Layer 4 of a small transformer language model trained on English Wikipedia (14 layers, counted from 0, width 128).
A neuron's activation on a vector x is GELU(weights . x), where the dot is the dot product.

Input weights of the MLP neurons that the questions are about. A number n stands for n times 0.0011.
n5: 339 58 68 -110 9 81 -66 -185 76 -64 88 -172 101 121 46 -160 -86 -26 14 62 64 -463 -138 -309 106 -53 159 150 136 9 0 60 70 -9 -172 142 82 -30 233 -37 -147 -14 -119 -257 47 19 -232 246 18 235 -172 88 163 -142 376 33 13 43 -94 -71 79 -58 -72 -47 -124 -36 146 56 -191 -74 -100 22 93 -280 84 -133 49 70 28 54 -23 -125 -149 99 -73 -390 70 204 174 -18 82 84 -69 119 -164 135 192 52 19 122 -41 -105 -154 155 -121 -80 75 -352 -19 465 -57 -92 -22 -182 184 -143 289 5 -88 160 84 -82 314 -98 63 -128 101 299
n10: 93 208 125 -195 -41 -94 -151 -33 216 232 -191 -115 134 29 19 225 -126 -114 -4 -250 -131 -88 123 27 259 171 -131 18 -138 129 104 30 35 -162 -113 162 -76 107 21 -54 -165 -205 -237 64 -286 95 89 55 96 30 -34 -150 -275 -193 58 -259 -216 228 -71 37 -39 111 42 16 94 97 -85 -87 41 -43 -88 333 137 -182 264 -339 -62 43 -21 105 39 8 -92 -120 -29 -38 202 -50 165 62 80 173 98 9 -17 145 77 258 -22 147 -255 45 -4 -144 4 -157 275 25 -184 202 -84 12 -80 -97 -158 -85 252 -17 41 -58 -98 206 201 -169 34 -29 35 -161
n11: 41 -24 -99 -73 -141 54 -12 100 282 -12 198 -63 162 -52 -33 56 100 -23 -8 -215 76 -8 19 176 60 -65 59 176 -68 115 52 -297 -58 53 72 17 133 0 -278 202 -55 -164 85 53 -120 -144 -108 45 226 -126 196 50 -169 155 203 -29 99 57 -79 -90 -74 -47 -67 -76 -214 205 61 107 -110 16 -60 19 -139 -58 -174 -9 -119 91 -162 -40 -169 -95 96 -19 204 222 8 -100 -29 -338 -88 -263 166 164 44 96 -59 125 -277 76 -309 112 -202 -329 126 -83 42 59 9 4 -58 39 -88 217 12 -187 291 156 -106 110 35 -196 24 86 88 214 11 79
n25: -63 0 213 -61 222 10 -75 -402 -163 259 33 -27 -17 -85 12 175 -39 -117 171 46 121 -39 -28 120 23 -39 59 129 64 78 221 -57 -102 52 172 170 358 199 251 55 -80 -73 0 -148 -4 -220 -228 76 -68 -135 -99 -116 77 -202 178 256 -30 -127 161 93 -159 46 42 -212 184 73 338 -31 -63 -223 -138 -12 79 -199 75 173 -246 -13 -270 86 -40 155 90 45 -176 -122 -18 -73 67 21 127 -17 -42 58 35 -157 47 -31 0 -167 -104 29 -208 -36 -33 -313 22 42 -133 -75 85 161 -82 254 -55 288 299 -4 -209 202 -142 133 -92 -55 -124 100 56 -161
n51: 11 -221 -48 -111 16 192 193 77 -113 -37 279 -223 -118 -56 60 -288 85 103 48 59 73 374 -200 72 78 118 -273 174 118 163 383 -177 -210 37 -97 59 41 19 -119 108 -56 12 -49 -185 -110 33 -35 209 48 17 -73 55 -253 -119 -150 33 -125 -174 -27 -80 8 -112 -32 0 -20 16 -61 29 88 -25 155 -225 33 -149 -365 0 36 55 -58 -69 138 -169 206 159 85 9 -121 -126 17 20 19 16 -120 17 -37 20 202 -30 200 110 37 157 4 202 -135 -84 240 -12 160 -79 103 -223 105 179 44 -17 -32 -126 266 40 118 -41 8 -64 -235 -28 135 -136
n53: 195 -179 -124 -65 277 87 63 -112 -38 251 -92 -54 0 -55 -88 69 99 25 158 38 61 -99 -167 85 133 82 -298 5 57 70 188 218 40 -4 146 99 17 -90 -4 -4 0 60 -130 -74 -76 -132 -4 -238 47 -144 134 38 -191 -230 -111 -217 -286 82 271 -287 97 -216 132 148 138 112 -65 -31 -148 202 -86 25 -242 137 -53 0 -132 -116 179 168 -66 122 -433 -53 43 -117 247 43 183 -103 107 -59 54 -45 330 -50 -91 -27 -266 -13 -4 133 -38 4 82 -212 125 -140 212 168 -195 -116 -49 -65 -158 -88 394 34 105 -21 79 -164 167 -30 4 -67 92 102
n54: 172 229 52 -131 28 -87 47 303 -118 -57 -20 -39 -106 24 -124 109 -105 126 202 -91 8 77 19 -213 -9 -40 16 39 4 -12 40 140 -193 66 -8 195 171 31 -20 71 136 -134 -311 119 110 -67 -215 -15 109 -161 -118 -12 94 -51 -71 -100 213 97 80 -131 -117 -44 -289 259 -16 -110 20 -50 -127 -178 -150 85 54 39 -71 102 76 -159 -82 -109 288 -212 -230 46 -4 -138 71 -81 -50 -270 182 -179 -66 259 -176 -74 -231 -266 -94 -36 148 160 126 -46 -108 80 -143 36 9 216 88 195 74 -98 -253 149 251 -109 95 -60 177 61 87 95 61 213 41 32
n85: -17 428 274 42 -72 -36 -125 -105 -179 102 27 19 75 136 -68 10 -133 94 -82 130 -121 9 52 133 112 -21 170 -54 164 70 96 -51 -109 158 -266 24 -9 143 -14 -110 -262 216 -111 0 56 -66 231 69 82 23 28 22 24 192 -72 -38 77 114 -147 -90 52 23 5 -184 219 198 -93 9 338 70 147 -136 -38 58 -185 75 164 95 -214 -188 57 -52 151 -26 -96 -62 160 -193 -33 114 -31 4 -21 163 306 -376 -131 120 159 165 14 177 -210 -372 -79 -131 134 -72 -211 254 -254 -318 245 -152 -410 -145 -72 289 94 198 76 -151 -122 117 41 49 -191 -27
n90: 130 76 -121 46 -155 249 -40 77 20 196 -136 -91 267 -67 -80 -233 172 -428 0 -384 -137 -182 103 -76 168 -209 -106 -49 149 22 -121 78 -169 -5 50 113 -109 -150 5 361 98 199 -174 -51 169 70 -162 -8 13 64 149 294 -182 -123 163 -177 -54 155 115 40 -200 -151 -58 349 -44 105 370 -224 164 -65 132 117 -194 -79 9 -188 -278 239 -14 18 -51 103 262 82 145 -277 158 -122 -42 36 -138 120 24 -209 96 22 -71 141 85 -54 -298 4 -18 -127 69 4 113 -31 227 0 -61 -22 138 -64 103 -37 13 -136 -27 31 -114 -104 -46 271 63 -93 34 -89
n97: -101 169 61 -169 46 494 131 159 49 -95 0 -27 -148 101 135 74 58 -39 -127 74 -178 -22 41 -65 -143 -16 71 -66 -14 42 -137 177 38 162 15 -95 -40 24 -59 -77 143 25 -33 -170 -68 34 204 -88 -58 -140 -4 215 -81 -19 13 49 -11 170 65 -11 -67 89 -93 163 71 0 -7 -4 -171 56 29 -150 -71 -81 386 -107 -4 86 -140 -134 64 -183 14 170 -182 21 -45 120 0 -162 -246 -164 -39 8 -22 42 -204 -98 -198 98 258 -35 4 79 117 -75 189 -111 -39 -78 102 -154 7 77 -241 -141 143 51 53 7 -11 153 -48 -53 -80 -237 -57 -86
n101: 172 -104 293 31 148 61 155 23 -65 -113 -113 -254 128 -8 4 -146 -128 132 147 -151 172 -47 -63 -338 177 84 -15 -258 -106 86 -170 150 16 -95 -39 154 140 114 282 71 -168 -171 -196 -87 40 16 -79 -134 143 170 -214 -53 4 41 7 -100 0 -59 168 -202 -4 191 54 -18 102 -70 -74 168 -202 -28 156 -93 -67 23 -152 148 -138 -128 75 -85 72 -44 46 85 -54 -295 -28 -54 -48 50 22 -27 52 -45 -160 -116 171 4 -179 159 -12 -19 -26 -190 -96 69 77 92 290 96 11 -71 -15 -35 38 229 -15 120 49 88 -94 -182 253 -145 -256 -83 151 61
n106: 18 -266 -19 -12 57 -218 -34 31 -134 90 11 -82 -188 -100 288 -100 58 106 -23 -186 -48 -386 232 -124 74 -98 -49 200 -128 -4 139 20 221 99 47 130 8 125 -129 4 -77 -31 27 181 -7 -80 -90 51 -92 -122 -148 188 -300 154 -90 -96 173 81 -55 214 -72 -69 104 181 -216 -31 55 -12 118 -59 129 26 8 -214 -124 85 -12 -28 -39 179 224 0 89 -163 97 -220 -4 -8 -16 100 -78 -99 63 69 -219 -41 96 36 138 -23 -51 105 -72 -161 -266 138 206 -130 -178 72 -116 -138 96 -12 -131 142 134 186 -53 179 102 -85 123 -187 -132 -57 54 157
n107: -30 74 -135 235 36 -73 -100 -51 26 174 -231 -128 -27 0 65 371 9 -159 0 77 233 351 -58 -118 -79 21 -333 -295 18 228 -83 147 -150 327 9 -73 188 57 146 -116 133 -33 -19 66 4 -48 176 153 93 14 79 -108 -104 215 47 -130 -92 -36 -162 -55 -144 96 51 13 -445 -117 -137 -63 -288 57 70 -335 -91 -9 135 194 102 -188 -152 -201 -62 13 270 102 -173 259 -81 206 -338 93 -178 -78 113 -59 52 126 -335 389 64 112 -114 126 -77 -150 169 -262 78 -18 319 81 -68 -85 -58 -183 -19 -76 -41 23 77 -55 91 79 133 92 158 223 -65 -87
n110: 35 -204 -76 -134 -44 51 7 59 -121 0 -352 -59 -165 80 16 116 -105 -252 198 -92 -63 175 93 92 89 133 -58 -168 39 141 52 -11 87 35 91 -106 4 -99 77 -32 0 -80 -113 96 -114 -125 -111 -85 28 -121 56 -34 -67 -303 106 -90 -131 -160 43 62 -86 -24 66 -53 78 172 -317 54 106 4 56 57 82 -256 -36 57 -31 0 71 -35 212 17 97 177 66 -8 18 -7 7 184 237 -7 16 77 39 -151 -42 -65 132 45 110 30 183 -116 -193 -28 -76 -127 -11 147 -47 -148 20 -98 66 43 -106 335 -20 -120 -95 -10 199 -106 -49 14 -52 -55
n113: 145 61 -53 -79 157 214 -168 -37 -138 67 -156 39 -40 -123 15 35 239 237 25 -56 -230 91 180 31 123 -157 202 -319 -124 150 107 42 214 -168 -141 -181 -62 35 -133 -212 -236 8 -46 4 -208 -59 104 89 -25 139 252 -148 -144 173 141 -93 -303 110 43 -97 -30 110 53 -185 -52 17 21 141 40 8 108 -222 287 -8 -98 180 172 9 21 -4 -93 -51 181 -28 145 -9 110 194 68 -57 -63 -53 82 74 125 223 148 288 -87 -273 -172 -8 -197 -189 79 -73 -51 215 -146 144 -49 -143 221 174 16 -76 49 50 -40 81 -40 -4 -299 85 -16 93 -122 -37
n138: -34 -318 129 -113 -104 -387 -131 241 -208 51 -221 123 -31 46 108 105 0 86 93 150 136 -33 -146 -39 287 114 -118 -75 218 -67 -88 -175 24 14 -88 117 -75 242 220 -73 -247 33 -207 165 -74 -248 -99 -9 28 203 -28 158 54 107 -176 62 -18 9 61 329 -234 -59 120 -119 -27 196 -211 43 82 -57 126 -53 176 -90 -67 127 134 -24 90 228 201 -264 9 -191 79 -321 148 -61 -43 240 -93 -23 146 -34 -173 -27 -205 -247 287 195 -113 -121 176 -68 -402 18 266 105 -50 143 -135 -197 -253 -61 -78 -71 123 186 -41 -155 311 -191 161 96 14 122 -43 110
n166: 70 4 -260 -46 26 -128 11 -79 -59 8 -44 100 -37 -259 84 -475 8 -29 68 -148 164 30 54 -7 133 -147 -159 105 100 214 -34 65 78 -54 -110 -182 -129 -82 -27 -146 104 -185 168 123 -21 -66 -139 -64 -169 -77 30 143 112 -67 -70 273 161 -11 -164 290 -39 -167 -127 65 114 -23 310 -62 137 35 49 -44 15 -176 66 145 -83 -31 134 159 -8 -83 -102 -155 -4 193 43 106 102 -195 148 -174 133 186 153 157 -70 -229 -79 26 73 -4 37 -47 -130 -78 0 0 129 -105 103 29 -51 -4 -146 131 -41 -57 122 -45 -283 76 54 4 -234 33 7 37
n181: -49 280 169 243 -44 17 -51 -56 -25 27 0 -159 273 26 35 -77 57 209 278 -11 78 64 -322 -92 -148 113 -114 48 -46 -51 26 153 -27 -222 72 91 27 -154 99 52 -4 -53 8 111 -21 -43 117 14 -225 73 -185 -11 -144 -32 -56 -101 26 119 -131 0 -39 -145 -123 133 48 193 -255 -51 -78 62 -4 -25 -66 33 -241 29 -82 -39 -42 -268 -167 -68 90 169 64 -47 -170 117 -63 -127 -274 70 139 16 -46 -149 -45 63 -206 124 -153 -25 70 321 -208 -4 -27 171 -20 178 61 -113 4 61 -30 46 100 -102 96 -30 -190 -132 58 -118 124 4 -66 249
n200: -172 -61 -12 138 181 14 -333 8 46 237 -112 -74 -240 -164 188 22 182 -52 -111 48 -31 112 137 4 -13 202 -182 -261 -50 158 172 0 -34 59 -8 30 -108 -399 137 -201 45 273 -33 -67 -8 21 20 58 0 197 -128 -32 79 26 313 98 -29 -8 -23 101 -64 -150 86 -118 24 -62 79 -98 126 25 116 -123 -300 -8 -200 -203 258 26 122 -50 -64 102 136 -87 74 -37 -114 29 -81 -139 -130 117 -4 152 -71 48 95 86 -56 132 101 0 -52 -120 -79 -155 301 114 159 148 -326 -56 241 -195 148 4 142 -116 44 -263 -149 91 38 -36 50 -32 8 175
n204: -342 75 42 -38 111 113 33 25 -333 -64 73 -40 106 242 -82 -5 433 -37 -4 111 -111 -63 -92 -224 -63 110 176 279 -24 81 79 26 4 230 -151 -18 -165 16 208 -15 -195 113 -102 21 63 332 122 -102 -17 -235 50 -142 -227 -141 -27 -39 121 -112 115 -103 -26 211 33 -48 -188 169 -297 113 -169 339 46 -213 -77 8 -204 73 92 -152 171 -101 39 175 8 -76 21 -143 -17 143 52 159 88 -161 174 106 -114 -77 46 -145 -53 168 -30 130 -127 17 68 108 -205 -236 76 35 -34 -158 -205 25 96 4 21 55 -94 -54 110 244 51 -219 143 49 19 -112
n230: 67 -60 -212 -110 -200 -68 -70 -4 207 130 0 -47 23 -120 11 -86 44 165 -140 283 87 -44 19 60 -146 -91 -149 263 72 123 -88 -74 159 61 24 17 -142 -19 -61 -152 -282 68 -98 -90 -98 62 -82 -98 4 -74 -12 261 64 -110 -219 120 -176 257 132 -99 -75 131 -136 42 90 227 33 166 83 8 267 -147 41 128 -50 13 -52 129 98 -193 170 -168 92 192 -161 164 -37 -141 -58 -16 -46 -209 362 194 -175 -43 -89 105 21 314 -20 -93 -55 226 -77 -262 100 52 185 -70 -310 -148 -19 -20 -80 -12 -139 44 51 -28 -121 -109 -16 119 40 -55 -41 87
n242: -35 25 119 159 -4 43 -54 -149 181 -159 4 306 -272 -42 -28 -183 -13 -71 -34 187 -20 -51 49 60 209 -185 171 220 157 78 -17 -104 -88 -117 17 183 -112 -275 22 -47 -189 102 -56 -95 -44 -13 74 -164 59 221 -4 41 163 -4 20 53 165 126 -44 88 -123 147 -275 -12 212 81 -9 128 293 -274 116 61 -13 157 189 -149 -118 102 61 -154 40 0 68 -33 -51 -353 0 -64 -265 153 -20 310 50 -152 263 -136 -153 147 -31 94 -225 -33 -112 -204 32 -25 -9 408 -128 110 -170 -193 155 64 0 17 25 68 -25 159 -195 -145 -65 -260 -13 -179 233 34
n252: -73 -135 249 0 96 -426 -4 144 0 126 -37 48 -201 15 -274 12 121 133 -30 -22 -82 -144 173 -50 330 -3 126 203 61 109 -90 -177 24 254 46 -150 -103 -233 61 -70 -146 76 38 85 0 -221 -106 99 83 -31 11 -227 -196 -79 21 113 98 -43 -142 287 -43 45 19 -18 -59 194 -96 27 -26 -85 224 -160 -50 -198 70 70 15 -102 150 42 218 -54 155 43 114 -26 54 49 161 90 11 -63 -143 0 -99 -77 -195 -20 20 87 31 -124 -144 -114 36 -7 220 -93 69 31 -24 175 221 -202 120 93 78 -19 -48 -4 88 -49 -139 59 -30 -15 119 -202
n286: 187 64 -21 -157 0 -175 222 -4 -34 261 79 -160 100 -94 -104 -56 30 17 9 97 -61 134 -127 -4 -37 -51 181 23 142 -87 253 0 246 -35 78 -144 -165 -106 70 -202 -128 -91 -13 44 166 -182 -63 -53 -21 48 -108 -13 96 212 -139 120 188 107 65 293 200 8 38 119 122 351 144 -94 76 -432 -95 -99 -4 -217 -156 -156 -77 196 61 147 62 78 237 -128 -78 -289 -257 -22 443 -227 -107 47 105 281 105 -8 -32 -68 -222 95 -188 -63 29 117 -193 30 -36 -4 -222 -93 -113 179 -82 -17 -133 48 17 39 -135 0 -227 -69 150 -38 -60 -181 84 -277
n308: 185 -188 77 -74 -128 91 30 23 -39 113 243 -183 -90 -188 175 70 154 87 27 117 -175 -93 -4 -224 8 3 102 257 -113 -81 4 67 -128 31 -54 141 70 44 90 121 -179 151 -215 -90 61 -127 -11 -195 8 79 -182 15 -86 178 -107 8 38 -236 69 30 20 -167 -73 -158 -15 93 8 96 102 -142 116 -104 115 -101 -160 -4 -100 168 82 104 40 -106 139 144 97 -272 147 -89 -72 58 -22 87 271 20 -214 -149 -185 -270 -211 -182 24 -71 -86 124 -73 -68 185 -15 -140 186 -63 34 225 190 -19 51 -46 77 -257 261 71 62 118 -171 39 26 -79 50
n349: -63 -208 -26 -92 22 47 381 30 -225 138 -162 80 151 181 -42 -229 76 59 220 19 -237 8 159 114 -211 245 -11 -127 -57 22 -242 -205 158 -205 -19 -72 23 -126 -19 115 -41 -15 77 -174 25 152 -44 -68 23 -77 -50 -7 -60 131 -25 145 -11 51 100 11 258 22 -109 -134 -271 -38 58 149 -15 -19 -137 -153 -51 -70 -67 -33 75 8 50 -297 78 -119 -11 73 84 -39 -121 0 126 -95 40 60 -55 72 115 99 -207 143 8 4 -54 15 -241 36 217 161 24 -41 49 4 -141 253 174 207 110 -19 172 23 89 -119 -74 30 -171 -153 -141 -78 -74 -113
n358: 103 -13 386 -171 -48 -266 -56 -53 -5 202 -233 -367 -160 -71 128 -326 232 -87 18 152 -25 -89 -182 -180 -218 133 -74 -10 -21 150 120 63 42 267 326 -182 188 -30 256 -229 -48 -22 27 77 13 -247 -328 113 -151 268 228 -82 99 -145 -41 248 159 128 71 -13 -160 79 163 21 -48 202 -302 92 -26 -59 -85 278 -205 129 134 -93 -243 -14 -14 54 -23 -59 111 60 9 157 -27 -121 213 385 -13 -114 156 168 18 142 12 65 -42 -71 -122 -86 -178 -70 153 -141 -83 61 -48 215 16 13 -21 58 212 73 -66 94 -48 -171 -100 27 -55 4 45 -39 41 13

Each question shows a token from some text and the vector x that enters the MLP there. A number n stands for n times 0.0084.

" years": -58 35 96 -39 -156 -243 -91 -150 133 98 -35 132 300 101 63 24 -33 70 17 139 -16 150 85 136 46 -45 64 14 69 -164 -56 198 76 -4 -53 -155 -13 -91 -4 150 -22 -66 26 -15 -37 -64 -115 -197 59 85 -32 -90 55 33 -139 -101 -128 -159 -65 -5 97 -41 181 -95 -111 -35 -18 -228 41 42 18 165 115 -18 76 113 -205 156 -93 130 -22 -107 -111 182 109 15 -105 128 20 127 -64 0 -30 2 -18 -159 160 -96 -32 -78 220 52 -30 70 9 31 95 84 101 -73 99 20 -131 -39 -88 76 -12 -8 12 -13 -81 -25 95 -51 -13 -20 240 -226
The neuron with the highest activation: n286

" campus": -86 36 72 144 -99 -163 -3 -66 -63 -59 -91 25 183 -57 36 97 -120 -136 75 2 97 54 201 136 66 -95 51 -108 -5 -271 -47 62 -1 -125 -4 -10 -84 32 -85 84 55 149 38 -23 -81 -117 -303 -169 120 100 18 -27 22 26 -69 -257 -117 -49 94 122 185 98 21 -19 35 -197 142 -124 -63 250 -99 108 16 111 137 200 66 -41 -117 -29 89 -53 -113 253 285 24 -174 -122 49 89 -110 11 -106 -53 -208 -94 150 -200 -54 -172 302 -9 124 -7 -26 22 -67 105 -8 -27 27 -22 32 -49 115 103 -153 16 -77 -15 54 120 12 80 -14 29 142 -118
Which three neurons fire most, strongest first? n54, n110, n101

"ulu": -145 131 20 172 -202 -102 -30 -121 85 -154 -62 109 136 -29 128 -49 -117 226 113 126 25 71 132 -56 -102 -54 96 -110 -36 -140 88 122 -104 -112 -11 24 -55 -58 -35 20 -61 106 122 -32 47 130 -21 -77 32 4 62 -13 87 80 -162 -151 -47 1 18 46 -14 -164 46 -78 27 33 -92 248 -92 235 -21 111 172 96 -110 119 -56 9 -24 91 -102 -76 -25 -55 201 223 -24 23 64 83 -21 -274 -240 -100 -151 -71 -4 -25 -129 -279 206 -33 263 63 48 182 -27 12 229 -21 35 -50 -72 -116 131 122 -50 -30 -34 -227 -2 24 57 -8 -47 -177 188 -180
Which three neurons fire most, strongest first? n181, n101, n204

" a": -25 -23 34 -139 -81 -348 -81 -51 161 -17 -9 81 238 1 -32 -17 -70 20 -123 25 107 -90 138 28 3 -65 -4 21 161 -150 -15 -1 -62 21 40 31 -83 -71 20 73 68 128 157 -93 -1 49 -64 -12 -23 65 58 2 95 4 75 -103 -38 30 83 -15 186 -138 17 -1 -215 -162 40 -142 7 32 -1 89 65 41 88 62 137 62 -156 238 29 -46 -123 85 173 -24 -49 -43 -25 164 86 -28 -59 -77 -31 -165 150 -84 97 -32 50 -119 -2 34 58 -37 -39 -3 36 -20 108 -66 -90 -79 61 -75 25 93 117 18 -116 146 34 80 5 -36 17 -251
The neuron with the highest activation: n5

" to": -47 -9 163 -41 -9 -291 -32 -225 68 -75 75 101 253 -12 -2 -31 -109 16 -7 176 144 -5 90 113 -18 -76 -71 -9 188 -70 44 55 60 -141 -41 2 -115 -50 22 200 17 142 48 -215 -10 -9 -43 -72 40 -49 72 19 31 144 -79 -100 -229 -30 60 23 84 -125 39 -104 -214 -59 -10 -86 -118 141 -15 23 109 19 -16 -13 -70 102 115 131 -62 -41 -76 46 151 -49 120 29 45 21 -38 90 -148 43 -55 -90 20 -92 -208 -119 147 -51 21 62 29 62 105 -100 204 3 64 4 -44 84 3 -107 -130 93 120 -1 103 75 -44 -13 103 -178 100 -17
Which two neurons fire most, strongest first? n53, n5

" him": 18 35 159 17 -264 -237 -8 -128 96 -223 -47 -17 158 -54 139 78 -26 13 -176 21 72 45 139 98 89 83 -52 6 30 -9 25 80 24 -37 57 37 -80 -27 -174 225 -42 150 -78 38 -21 -75 32 -33 62 -85 44 51 39 102 -95 -126 -104 19 114 86 103 -59 132 -236 -39 -137 38 -97 80 149 -75 -24 153 59 -52 -14 9 93 -127 -35 -75 -79 -143 123 121 88 -163 53 -97 -43 93 67 -74 -15 -121 -131 -52 -2 -65 -153 330 -92 76 14 -44 162 95 113 183 -116 140 -29 -95 28 49 -239 -123 -96 56 -55 51 149 65 29 -34 -54 191 -41
Which two neurons fire most, strongest first? n51, n138

" George": -88 -29 106 20 -110 -202 -55 -134 -64 -44 -52 17 147 -159 -25 36 -6 97 -43 111 102 -34 71 76 40 59 -170 -134 180 -357 146 -130 -65 -44 -158 -67 -22 -2 -138 137 -121 147 39 -118 34 -65 -95 -3 3 -153 -36 -8 -68 103 -197 -38 -52 -37 81 1 291 -18 -29 -64 -27 -177 45 -58 -21 187 42 370 78 102 174 85 102 272 -75 20 -88 39 -85 86 27 97 5 -38 -6 -75 48 -40 -50 0 -151 5 176 -163 -70 -140 242 41 93 -29 -34 -21 62 156 176 -134 180 38 -40 38 102 -124 -6 57 11 -128 -11 2 -62 100 171 -25 85 -137
The neuron with the highest activation: n51

" of": -66 -27 120 112 -72 -319 -92 -93 118 -65 160 -15 251 -50 124 59 -59 12 44 192 141 21 -37 123 -56 -73 -10 49 173 -240 -39 117 146 -66 -5 41 -64 -135 45 122 40 65 217 -95 -37 -48 -186 0 -4 44 53 2 102 169 -106 87 -104 40 121 -1 147 -59 12 -91 -189 -152 -21 -67 -163 107 -100 66 -17 179 54 -40 -37 68 -76 66 -119 -38 89 31 -69 41 5 71 19 15 -3 -12 -120 -46 -10 -105 152 81 3 -60 46 -91 117 17 -69 -1 4 115 3 -22 40 46 -167 -60 -5 -90 -61 125 -3 -29 -59 34 53 45 1 -191 122 -196
The neuron with the highest activation: n286

" upon": 5 -50 26 7 -163 -224 -23 -100 120 -32 7 50 -38 -101 16 42 -155 -1 -156 272 140 25 203 103 -8 -9 97 78 -110 12 11 78 80 -214 -173 87 -122 -25 92 294 60 67 107 -95 51 66 -128 -88 -4 -161 20 23 -50 16 -195 -4 -20 12 8 -89 98 -114 53 -204 -65 -129 -32 -219 57 144 -126 28 96 130 153 -62 -69 79 -27 69 -25 -48 9 51 275 8 74 238 -70 -89 138 20 -108 -43 0 89 90 -161 -28 -210 200 -172 119 -46 -32 160 166 -74 145 33 90 109 -66 -70 19 -127 -101 86 101 -47 57 7 -11 -27 79 -59 -26 -51
Which two neurons fire most, strongest first? n166, n308

" When": -116 -114 69 52 5 -278 -89 -123 -32 36 59 140 12 -50 -82 81 -98 15 -82 224 69 -25 198 154 84 -56 59 74 83 -85 -58 84 -46 4 -101 21 -314 -98 -79 85 76 117 -2 -73 15 -66 -113 -75 30 -124 -17 -3 5 103 -18 -3 -24 28 -37 31 253 -159 68 -97 -249 -216 10 -24 18 20 14 58 161 67 226 -9 12 99 -107 8 59 -89 -126 55 57 6 52 60 -104 2 39 93 118 -84 -136 -35 160 -47 17 -224 23 -23 29 -42 -11 130 99 125 -83 -12 -18 46 -80 -84 54 -35 86 76 -51 88 53 197 -22 54 57 -67 207 -59
The neuron with the highest activation: n252

" Cast": -103 -42 117 -31 -118 -146 -100 4 24 -94 -78 44 112 -155 -2 4 -83 -189 -101 209 56 -57 203 163 201 -78 134 -147 218 -111 -22 9 -39 -1 -10 100 -54 87 -104 106 127 222 -3 -101 -72 -67 -198 20 78 -153 -18 -40 -33 55 -60 -10 11 9 -99 41 147 -152 79 -164 -100 -208 132 110 -83 157 -130 -43 224 103 161 129 8 57 -223 193 -92 -64 -153 -22 70 92 -74 16 -16 -11 15 -17 -78 -204 -51 -16 258 -26 46 -21 132 60 101 -4 109 134 -218 194 61 -206 -33 69 -89 -36 15 -133 -16 79 122 123 -30 67 -44 109 198 -190 114 -81
The neuron with the highest activation: n25

" public": -59 21 148 81 -61 -182 -108 -49 14 -64 43 94 229 -67 -68 118 -5 26 -30 33 47 37 115 140 34 -45 86 -172 108 -90 -127 13 -3 -104 117 21 -110 -51 -51 145 162 323 -39 -75 -156 -81 -88 -44 33 59 -43 9 -18 -44 -89 -360 50 32 16 29 239 -119 208 -127 -44 -161 -16 -117 -7 128 35 141 27 120 151 117 -62 140 -223 41 -54 -33 3 214 148 43 -153 11 -74 8 -25 -123 -149 -127 -48 83 55 -141 10 -116 219 -194 12 -2 128 174 -16 -59 -98 -64 25 -43 -61 56 33 114 -170 179 34 -67 58 45 128 -106 40 -26 46 -147
The neuron with the highest activation: n110

" College": -72 -66 3 121 -64 -157 -48 -220 141 -34 -2 34 42 92 -98 -24 -147 -59 42 130 136 81 307 127 21 4 66 -180 15 -153 -2 14 28 -118 -5 142 -125 117 -140 177 -115 186 240 34 -85 -74 -24 -81 -29 95 -16 5 71 9 -165 -317 0 -95 80 23 185 6 -70 -83 -64 -78 50 -189 -154 112 -58 272 86 104 75 131 -71 49 15 54 -44 -136 -110 148 221 134 -103 93 -12 44 -17 42 -49 -54 -104 45 -7 -166 -180 -157 342 -25 29 33 -128 118 -28 137 70 -29 2 -87 0 -73 226 -18 -111 -37 -46 -123 59 -29 184 82 -21 -120 134 -155
The neuron with the highest activation: n110

"oph": -73 -19 24 28 -108 -104 5 -42 195 -40 110 56 181 -76 20 -19 -45 -185 78 -119 47 -10 173 108 -61 55 63 -177 217 -33 7 77 39 -144 -2 65 72 -133 -25 144 -94 219 182 4 -17 165 -104 -78 96 11 -65 50 56 -77 -24 -125 -63 121 -20 36 114 -66 119 -79 26 70 -36 96 -107 76 -249 98 232 214 19 119 -92 176 -146 279 -141 -57 -91 83 193 61 -45 38 36 59 14 31 -125 -81 -63 -153 57 -295 91 -183 52 -110 152 -164 -49 14 5 218 -114 -173 -211 -124 -104 -140 90 -116 -102 -46 69 -91 39 181 -38 -14 32 -199 211 -68
The neuron with the highest activation: n90

".": -47 8 8 -107 -99 -282 71 -75 118 -43 105 -48 142 -143 141 -12 -69 -95 -62 55 -46 -5 187 218 -98 -78 16 65 -1 -256 3 274 -68 0 -15 -56 -96 -56 0 133 -30 284 156 -109 127 82 -251 -60 4 -14 154 -24 22 48 -130 14 -126 35 52 59 210 23 92 -29 -40 -274 -26 -181 -198 207 38 128 66 73 84 -18 -32 82 28 152 -36 59 -109 160 48 135 38 56 -57 17 -37 50 -47 69 -166 11 58 -171 -139 -122 97 -73 9 15 18 -57 -29 95 25 -34 -50 57 -142 -14 43 49 -86 79 154 -2 44 -30 -113 31 136 -2 19 -167
Which two neurons fire most, strongest first? n358, n230

" went": 69 -118 103 42 -46 -155 174 -273 42 54 -45 -96 167 -94 -32 -14 -96 -11 -204 73 -33 18 93 2 11 -38 64 -34 45 -103 -123 70 -49 87 52 -23 -121 -67 12 279 42 -29 53 -105 31 16 -218 -109 -9 -100 116 43 34 -65 -42 -165 -85 -41 -52 180 159 -38 127 -82 -121 -235 123 -83 81 158 64 -21 111 148 52 57 48 160 -122 3 -158 14 -241 149 162 -55 -92 47 -110 53 -68 13 -111 -77 -163 -62 138 -3 48 -172 328 14 12 -57 15 157 56 194 127 -197 105 135 -31 55 59 -110 -17 197 67 -2 7 121 106 75 -26 -177 -44 -75
Which three neurons fire most, strongest first? n90, n349, n101

" amb": -56 59 104 44 60 -122 15 -55 49 -146 7 17 61 8 141 52 -87 51 -13 -36 -91 106 59 301 75 -13 -31 -29 20 -91 64 -103 -23 -94 13 -158 -13 -19 162 214 182 133 191 -73 86 -87 -168 -40 67 -88 89 32 112 17 -124 -186 -84 38 -146 67 144 99 -128 -49 -210 -99 -56 105 -3 24 -70 60 157 159 16 174 -20 306 -87 95 -19 -129 -33 -1 230 -42 -121 -20 68 -81 -1 -143 -127 -178 -135 17 75 -213 106 -158 311 -176 63 5 193 68 -256 32 -4 -99 52 53 -24 -74 132 -25 -193 65 -19 -254 22 46 90 -129 -56 -86 170 -74
Which neuron fires most, and how strongly? n349, at about 0.91